Layer 6 of a small transformer language model trained on English Wikipedia (11 layers, counted from 0, width 128). Numbers have three digits each and are written without spaces.
A neuron adds its activation times its output weights to the MLP's output. To switch it off is to set its activation to zero at one token and run the rest of the model.
A neuron's activation on a vector x is GELU(gate . x) times (in . x), where the dot is the dot product.

Input weights of the MLP neurons that the questions are about. A number n stands for (n - 500) times 0.00092.
n24 gate: 397489447474576494527467409410385552549441528559387331578320498311299553436648537648439763453623689510517350568383895439560491582517700576643464348570461724282412515475708411579298778696503437645791406456468479600306256293535361534637362249406540442572686610527855517380306569294577587341645489608560481559561549464220574407557605376572591475355348470566746625297508767692546399337470
n71 gate: 314478433501590642522455571435461603429430345370565111640619444593631573480679669463421515559491609600420460238542313371582646544574688558608518374591409377377392496599620638473347355450533427440542513391456512419644434385440421459440407653481631559397490502495705350743594306347606293659629774715517519609588573541320423631545729338473695622573411579493538637540145484450413663462512
n119 gate: 454658442566116745578626464224317330324430463501732613438623631407703460522508467694589561574601600488507574611430660431561665399650555652364436490409458575538521355456490587518580451799608297582502526499467441619545415524532346680292378598561540592564343626564594361669423406671554395446644652704450429623513358578649774537737436515497556436411470377485597702420574545717435373531514
n153 gate: 363455466466341335423653322665557519462586533555573459391523510321476640505714325474497356402649731524674520572514465521520635347448307457772745591451450492511460404560520444450224350296476755423293355563555502467324409337391362303623497635521685634351412396300526726471619576400529479420606344547480706251407532475504249205543442468482371477660585526568473500520404591651432646427573
n281 gate: 544265360512545818566253438821667377564483678713612606481620601575412549363557529374345675526544321313607570726456816650402406703441631737508378365391345533690525484391279122700508419473414595523504334466601438535361665426313381386563616596630585567491701616700583584731421635376594452339388291570556566478416360382626389462316253782506526563411403660614721389709508516580654447446624
n292 gate: 294544646741520486375555499366712705476523573468491562377542656494466701376634588562519594505461631523417390461500352533687473636343559401588224859660754576419399523430352626561593283374531518599559512613285369501442480573551624472346743438325488502566451592604498711649340533558555601209679651482355563339270584316438389367539371262614509529211433912285703546551560558686584535459531
n318 gate: 821638600420682486325464558347536600513541415549714613350302440344473610432573506264487466688703631390559600513810665483655285317525328487714585464492557245549538397401522388427521381661462496407359324497584632375708445569764812287529359358400567660461290626367641426444421614258507661313456360416207363571299784637317793495590756496518315510635450614370460682469266280679517348549453
n24 in: 446651371365660437513644450573303370601545637342653653346346420548548405656562367431241357751427710485446526494543368380489764520747710780574693587566554666500408281607503601395380542601440525541470420655567416527512351668419323706466458857577721451441464518638496233321456473623549182205718447540486450556326500269385413748362492312539645588453351451514473804345408511723706323659511
n71 in: 080501413638659526391742617542549480544292623497531776499295527486515315514486549568738518648582397473501448656554660479617513538587475116378497570627414484329487456513236428328434578365359357530585506259405334560573458459338499340505546519635556607559374503565544565492441451479567569650451409433656474420292392523437688712471613545453503542224718374729407419497645421299505516661597
n119 in: 473532474458632481573525744489665579578305596254390354452460569512396459433469423544377390414498317447481516338556478432382695160774509626663371668158268534502515332450294400508539542634533446652592303551622600563704443496358523401548502619618507475420512459622481373587419346559585533491694228662627401497619497282343482240470389482528537482295399467554704567535430674471423476484588
n153 in: 564416541587445586608534697425493512550269337508383391676374361514581422568240642582657417507359027409175482292514586537563363724544544576259569403468644466633576639315455627573707616614373373584671512469302395618603540553587474555311500350632341502533415697555469256639259672778444321568375632465337265751722638413277812694457412307354386567385520330428598477264442667314525571483573
n281 in: 398331317615452617463467682684708246320446537420705566456429720462431445441490450386491559440244557411571527608522636558639352424330676789544355479458369665682401469567298302772498467453470672636537536462522863697434718369453495534541702404643323433442582238673748551583501287468552352402388594486516494549318505272577605397381281540411446470306303544559540511599328236402646425340543
n292 in: 544747256645598447302432506462677623354470486723549296538545587634463331324262294499540624668251575434520754428445333548455806397333499614503425476505443479554510652462257474570245241383812475470445420655721605602605343590703401529806465297657519659576515485592601409281354561549567632658502483414337764399588585583682503445421442603449572555529536419604441186630680450118499179357477
n318 in: 500272582504464559498549772675571385381767401632469474755464702715687560508593653570572556413651641590384348171376601753378706609122470772581443639572534646264408597673199579322444463378467585556590465477607397509357363557544378565408523334666333466675564246543375745611613306649351560630485398460648393500291574731673459303756307501377304625557516413455622218526579493392249489403603

Output weights of the MLP neurons that the questions are about. A number n stands for (n - 500) times 0.00057.
n24: 596376513415562467664472514361628510533285616276487481552425465515458547469348543508899333347710534431519651704392421622481531310306490415707670521602563501188479409265584154593505204330343518557421868378375390133942717518318743461662190557618516641347784470308357611439284685694730762605579306413277422412562511480534437496512406417638543591472726332337342416530527676574279519474325
n71: 462514547383575553604315386645728668425527314181355382499522610382383397742563552686666269369480487515611319819525400457464447622444505619575577200738520499135546314564586480324651471185590539579604481490240245394494571571325906399418526668505496635599706425678634401597451615489290633452664648583505573590427616512573519750611536557566531391540683728474553764430402396463307545427676
n119: 537452504461361545576496767494383336321611525619258564550646374590596424444524446560123553703707643602372736543549488309598537712569557536391689489248413451487559557615615681617236460679564229508502605663542403593412503429351491616411350477563520446453417380304489848521501622526465662285514334463472605611613555778655562652446617467724360480413426462324272355359581702681385706764382
n153: 575551144350452627339272628425450517423272359437567455523450518508572582548410270510637462487461372313441969726303623622514376712413378481474430570443499221300553553477822210556659512578513554691617330541493543646438553450420430707408769031310454510527309371537707586443478346333487365345520455457404537309679682767415532379407407570552403311501321460568470590664604339606658604505428
n281: 738410492640863531419308716793615504489867541517486680350409587549692537561528590628397368464501401631709444769549599458348281545412533371421480383454600135533503499439522382452719068576586612552496562508625418530535657534593343568614416688262523354470438350428652506548579657466535539382596419344469277335530322424369354376476243481631703481464429336358573463490803417570394550578398
n292: 516443450496281452779503470611615564463452553712395470340272547539542568524437468427524489528505615593427693392210447713547366625598671372547431458338528465422679281557434435476603330395663604460486628395420437309316625484478281361527600628560540617607379432447572274673553330577745622319363445705401133897648647236501281814658733217472499395808233519224688599443219548664537373399623
n318: 378640586377500676604378358675342361671672649262618750688572265525348257558452465197348496628471560644446503619390640588664411745687700496461509470679299605771318566413759462479623313461559324659663574521973530611565575400581443557609577511360473819428558527327460700154721723404568546426622496695623661536574354706250602897572793264333539360524399541671422528578672404646347608463484

Each question names a token from some text and the token that comes next. It shows the vector x that enters the MLP there. A number n stands for (n - 500) times 0.011.

Then comes g, the gradient of the next token's log-probability with respect to the MLP's output, scaled to length 1. A neuron's effect is roughly proportional to its activation times (output weights . g). A number n stands for (n - 500) times 0.00079.

"t ", then "of "
x: 588446323547585322475365347469497403498569684449304389442617637551670478477358406332492541481634682515376795562486692469515598428721685402442313547549450544482600384537406289314563192486552473451426479689287376524712622632572344677466339557486407510646326428503542525349474490503426431510513588520326680423494471404717660556471380586495610381437386389376575460620428319585553501533626
g: 490534485574517461642607284581617393557371598409664517515438500498398565425451423392440572460470526707373491416403529578448492486509572423507487404529388662357462247523493373521427527557626572504476719711552506655456604483529422674547549459363639670741520332347496593334599309436830474619371327445427208351660495480553409513641566703772361292425458524543447461711439423371411393425594
Switching off which neuron hurts the next token most? n292

"de", then "str"
x: 726328649468527681567518488563410453474438699520575298426393665392680489444661560529553383578365492522424564346454759691523490533531451549504408280616374762290724380497328606632488512547532329367469534472445408439484454482584413549406655500345499526610536710351428404334428538396494686389598539317503491459489480611477325361755369585544448255437457361466473477376606452386493371420676
g: 231500418502515342402532657495407443570452311600827617532506493653430317426457429442481490743460252515634600439500664586779544595518458563678483622458729327435591466378584443528628492528452431424393592813539499415412559618642324469630546434338447518454392480528525533550548449387698574419626672420438624547536558437432419591562549591476561582429425688430508489601419590540590341152601
Switching off which neuron hurts the next token most? n24

"y", then "an "
x: 591595673428705425552452381627469422602526423521432627379402380476495794366526327739468422387433746410593590568533584240679702399442596315509461470513530559548341444524698368567416561384658418256683377492511367540321475694647510464496376546492490524575515611563385652339349571536407479700425338428617205471550547620475405535689551561600388590487582583425478337469611507646495631235421
g: 541394545510564499383414449594575524633416717369506622533435513246456606496272634554257571569575577327412326565683546620339402521572623558638338637446507688480526495543398362488314607491318580453257369309600478388609580406299453433415411605522484684279581567576623595568396403376386505416462625374396596615565685415470529514350321522555588703417489573604544767577431541709432506495487
Switching off which neuron hurts the next token most? n153

"t ", then "e"
x: 610374353575407475390616257609339450379419436500379373415524684547306673616507655517655587669450338683525405683373671681304433605424591454505534424522280654394562547561577493613598745557457566574506507510664582555523600479500217442443557443559464450653388301419558483455571374376449365645529559292423502497566475507708734420498412520719604488459595387434438406407745516509723405461569
g: 587740623582559442523530731556575572530592704489482530432456401397619458313413386312345550693596358459573583371304533666419553479441640471382322450498421619539444477553625534709576646547497433503632439329295360323461411466680425452447643583493534454503420591328295472429384328514341443646538679510408365701491424412502360676549375706457420331532555621528681404363539648262552492643517
Which neuron, switched off, raises the next token's probability most? n281

"es ", then "("
x: 539281391569651526512290390448648503468501503435591369507639634438663668406303609375498580583525714549500713528537424303498522320661579371596435452454449548532576475428454449385511259438564716557495438639303348468604565535729292468433528485448512589521169488459554429341458629521572413499519422462179530490557428364750616508472391599637640395539383411269576386558426365377508460624522
g: 306522615464349316592515356349735680577509379548548589611427309336578661504638596424621476345377726712443569448274469665609531507433406506543432366509642525598490496304542482359419602654372466445665533412462507664565458435593376362559636527355592787428526338461474482408401352636359579527588417634354469502410511513410305538583463439489413544447577385534589239407341617528273467402380
Switching off which neuron hurts the next token most? n292

"7", then ","
x: 696300444374585492467472568577480478322622606516508446689423595388424664251477413706569377592572513548516467476482356412479585656654623619416735575433449518574703497611495428623641286405558455558282557418495509386508465664787445631531628515495632607491473370302291488299434394503683560447652426449502426330639450544624670388700315537708583543493747467515402446444416486423439477482581
g: 528539369520637520509507518539530647584469580608439446619380366502458496573644441441473538535579561334429639556329600515285421593578542354418716614566724420525560574455536609462561351537512467622748479443361590327414406507118415648417618587496396521369469440510515348726268392438545527333501783475452476357375268650528454335440415518387463588530428700420289724480693458546432520486338
Which neuron, switched off, raises the next token's probability most? n153

"B", then "r"
x: 338535378512458483788416591504553613508604571474438475399540560496486544280485440738642494562717313521327542495611481314472548456676610487351434424632498456676675458735442500542621413545484496411745576464667557485531465619711440433463423837528312520492518640303259356371424481525497507589577266482608444511601603438604561460571464586634565465675608401418480484274611778433256592538455
g: 455491380529653639511443465491424594376357483375735590426468465508385392428527535375599569459461416446510514443532488452493532262387339431438623766266419663547477481421524715602533475708397303461239367346517473565644646618522419507290381446579463533569456476467432424526433425541358569496686207349570533433643414242710493498590704334731487575405467381478358535527517618651533646500695
Switching off which neuron hurts the next token most? n119

"se", then "t "
x: 493534531241513538508543400571454846279535566368506243479362530548622513357481482401595392483395466344278390355622660589448457670381460541484531545557405676373564385535578497695604560609561396521480320503350327550484567721505371469537400440358357563492585691586347461305473333434525401438591306199533550500466392649224344371700542478696539370493453313404651379315592570582534520551495
g: 497519433524784557572589588250422533473568472407555226436284509534528467775555531358464667520658545624760507559506402617289664376451587471517527374370592516275444603401569402417424598352535375695462525301537486435539593571591570380423408238427448371532649430487558535352208470436488478493343553540551522602432477469381678465626612630622533463381290427464583648340384557602564436650557
Switching off which neuron hurts the next token most? n24

"ul", then "es"
x: 315429561483557428574621384366416714352524620379628557586562468349580594205321670660550321314383496680386397740640688519479578674591511425233624594668514513542490400470452513425536342553419491449559412432451411465749396500434549372423435627450567630669637636444463471637427580288326391647771363400459593606366463366600528508677595456578737533533533589478655406585610400425472622564462
g: 539601614467473770544463308635388352743456482403531493643537468446583587406439491569337687483348450444555410517504422439451703383485378612557611345627571489679310345454391551571767613536465520647394448418326382610330520335402406602551658502575407480425445762452451370508353417529601409345534602544479663596274537622353451582670561740533455674556373575467506257466494439483524647693433
Switching off which neuron hurts the next token most? n292

"200", then "9 "
x: 563551487282589410451269535439612596275649563457334370551536577386356491244458447471497424495616553523400548386471686385518505608504679766540818529469345416537600541292668433491289346550695542572616543439414458381578464689732334654332540611560489471588484431401397303390308530406506332569624460662497555255426546234537682473550423579666542625498495380563518432444510461330485371542512
g: 464409367445396488357514400489357358456575460702476450450615387519455688441331534371584798496525621460512635532610543574258545635558584538621564405481472576575446542472716498608381654394446444631475475540498667552615470771429440445262449396355486633362332515488427454675719524670596426713652627415478578391552687680399470652489367659610640524343700479498497467535336363618567312481654
Switching off which neuron hurts the next token most? n71

"g", then "er"
x: 598405528485658580469588393502625742252530521613293386413559672381609693399417516677567549541418389545368302552528530356481609647397746590339438402618602654559423548508528330533454527578560546371544275683383482390270518531389362319564586606212502328574598433408290385448428560529527768602483456314556548699558682562404364576423606412706635523479578469444369263512645472454379491604573
g: 425747499507528554384530301628623424357237579432675429578414737425482612435356292509464619497591471256601455519534473606664709504723603607637544432632602586749498537594229611454575549504541464428491474423465426402718481491414485514691518369638296608614460477313509290506442540556424408476668442433602464527385617413364414288597513712451393479502443591464474320680556564406406562574538
Switching off which neuron hurts the next token most? n281

"f", then "a"
x: 664474467442447607609540611538375319482659594520442466590522479339448575342522556461574532526471585662337693423545523495618547381799424413340512291584550596432625561606532745554445522430553636316488431588507420326519542593634337288576504771521515491712494562258314633361425567468579646397596516428639541419438438435644572304638492576665594409627526418519402527678769493352203390652615
g: 438278467496727458544629451569372578585680545362495337341546404394705493471407434608451456314468524591499425314298314482659621555356489564567569286568457754569638263666561450416329463450642392599529423354497606397696346277509538715475433455452490347646607678551428482617492590459258522622530451477460393472537308547716372565579453718506435536542606458432344650571568550540462463570455
Switching off which neuron hurts the next token most? n153

"or ", then "K"
x: 403367436560675387402373440517508319452570562270309434466576594440522561589321422404510531487598695617322574494492672512613616641425624464527425497371432382454658380527430257372590325537519522362490539639460529491602518717693463633369522481570562755608332485534500530357355597603608595694602561384301411480482339416657580540510285576334675418528384437244625290682549447438471353573544
g: 399739516664453466599562358692433403402663514586323584449459364422659580423596540478568573645361377474663482380529490545771534409207550506485507541536555264413433719414481531421677564497529500415611494571635514458845430618229354613507403452467417448327916673503458588562463472458471539452402331570621657646514474581469420532340469443390399602411468495574506597554490424459471580403437
Which neuron, switched off, raises the next token's probability most? n292

"g", then "ers "
x: 569413510403612552442598444405544476352524572655353512461628834343526663449346369575441528565474458591575364504638702412631583474563525658424508395615566587610512606523418439446432493488619389413333397464390515471463443353616511406586265588123228384528440512446276504522461542340552512606482228257661527530306800591479317534618602345599511566460612459424570298514558555568364542637510
g: 542364507564365504247482433382578565470409557612617512691519382427494374602485382709649514496503643445309408453591476603448467457475504379493582622515840562428439425586581499453326687504375585491562445625420439593700440545526427775366653445373468550613519494634343528314632633373609247543533336645460356481359515436432531405504532723594439514484281450631256572322589618541563596620270
Which neuron, switched off, raises the next token's probability most? n318

"8", then "7"
x: 537513448360685419552380479533489673338675717426517492631565533405377583256557443627462462463595558581541493242510537488381522553436704744362604485520484274506609599696641465495421303467377640480436615284477577492351540519674507744557617523496494394481645534211409396326451433462425544648568578542469352336622669570428470234627416657640509671382621403472643451370336342481463412515660
g: 554422451565472304349530568435586529311561458612667509588478435438521582663621718571325533470560601578445667550550450286689435366543565598634589451557402697268704483562318288163363502379463446491354597274442357550395693545633558367535458476313607535385574522436537426581320579506599630529397468380595348514474479250519522603542509461590581253666352548545487663571449464600425611410512
Which neuron, switched off, raises the next token's probability most? n71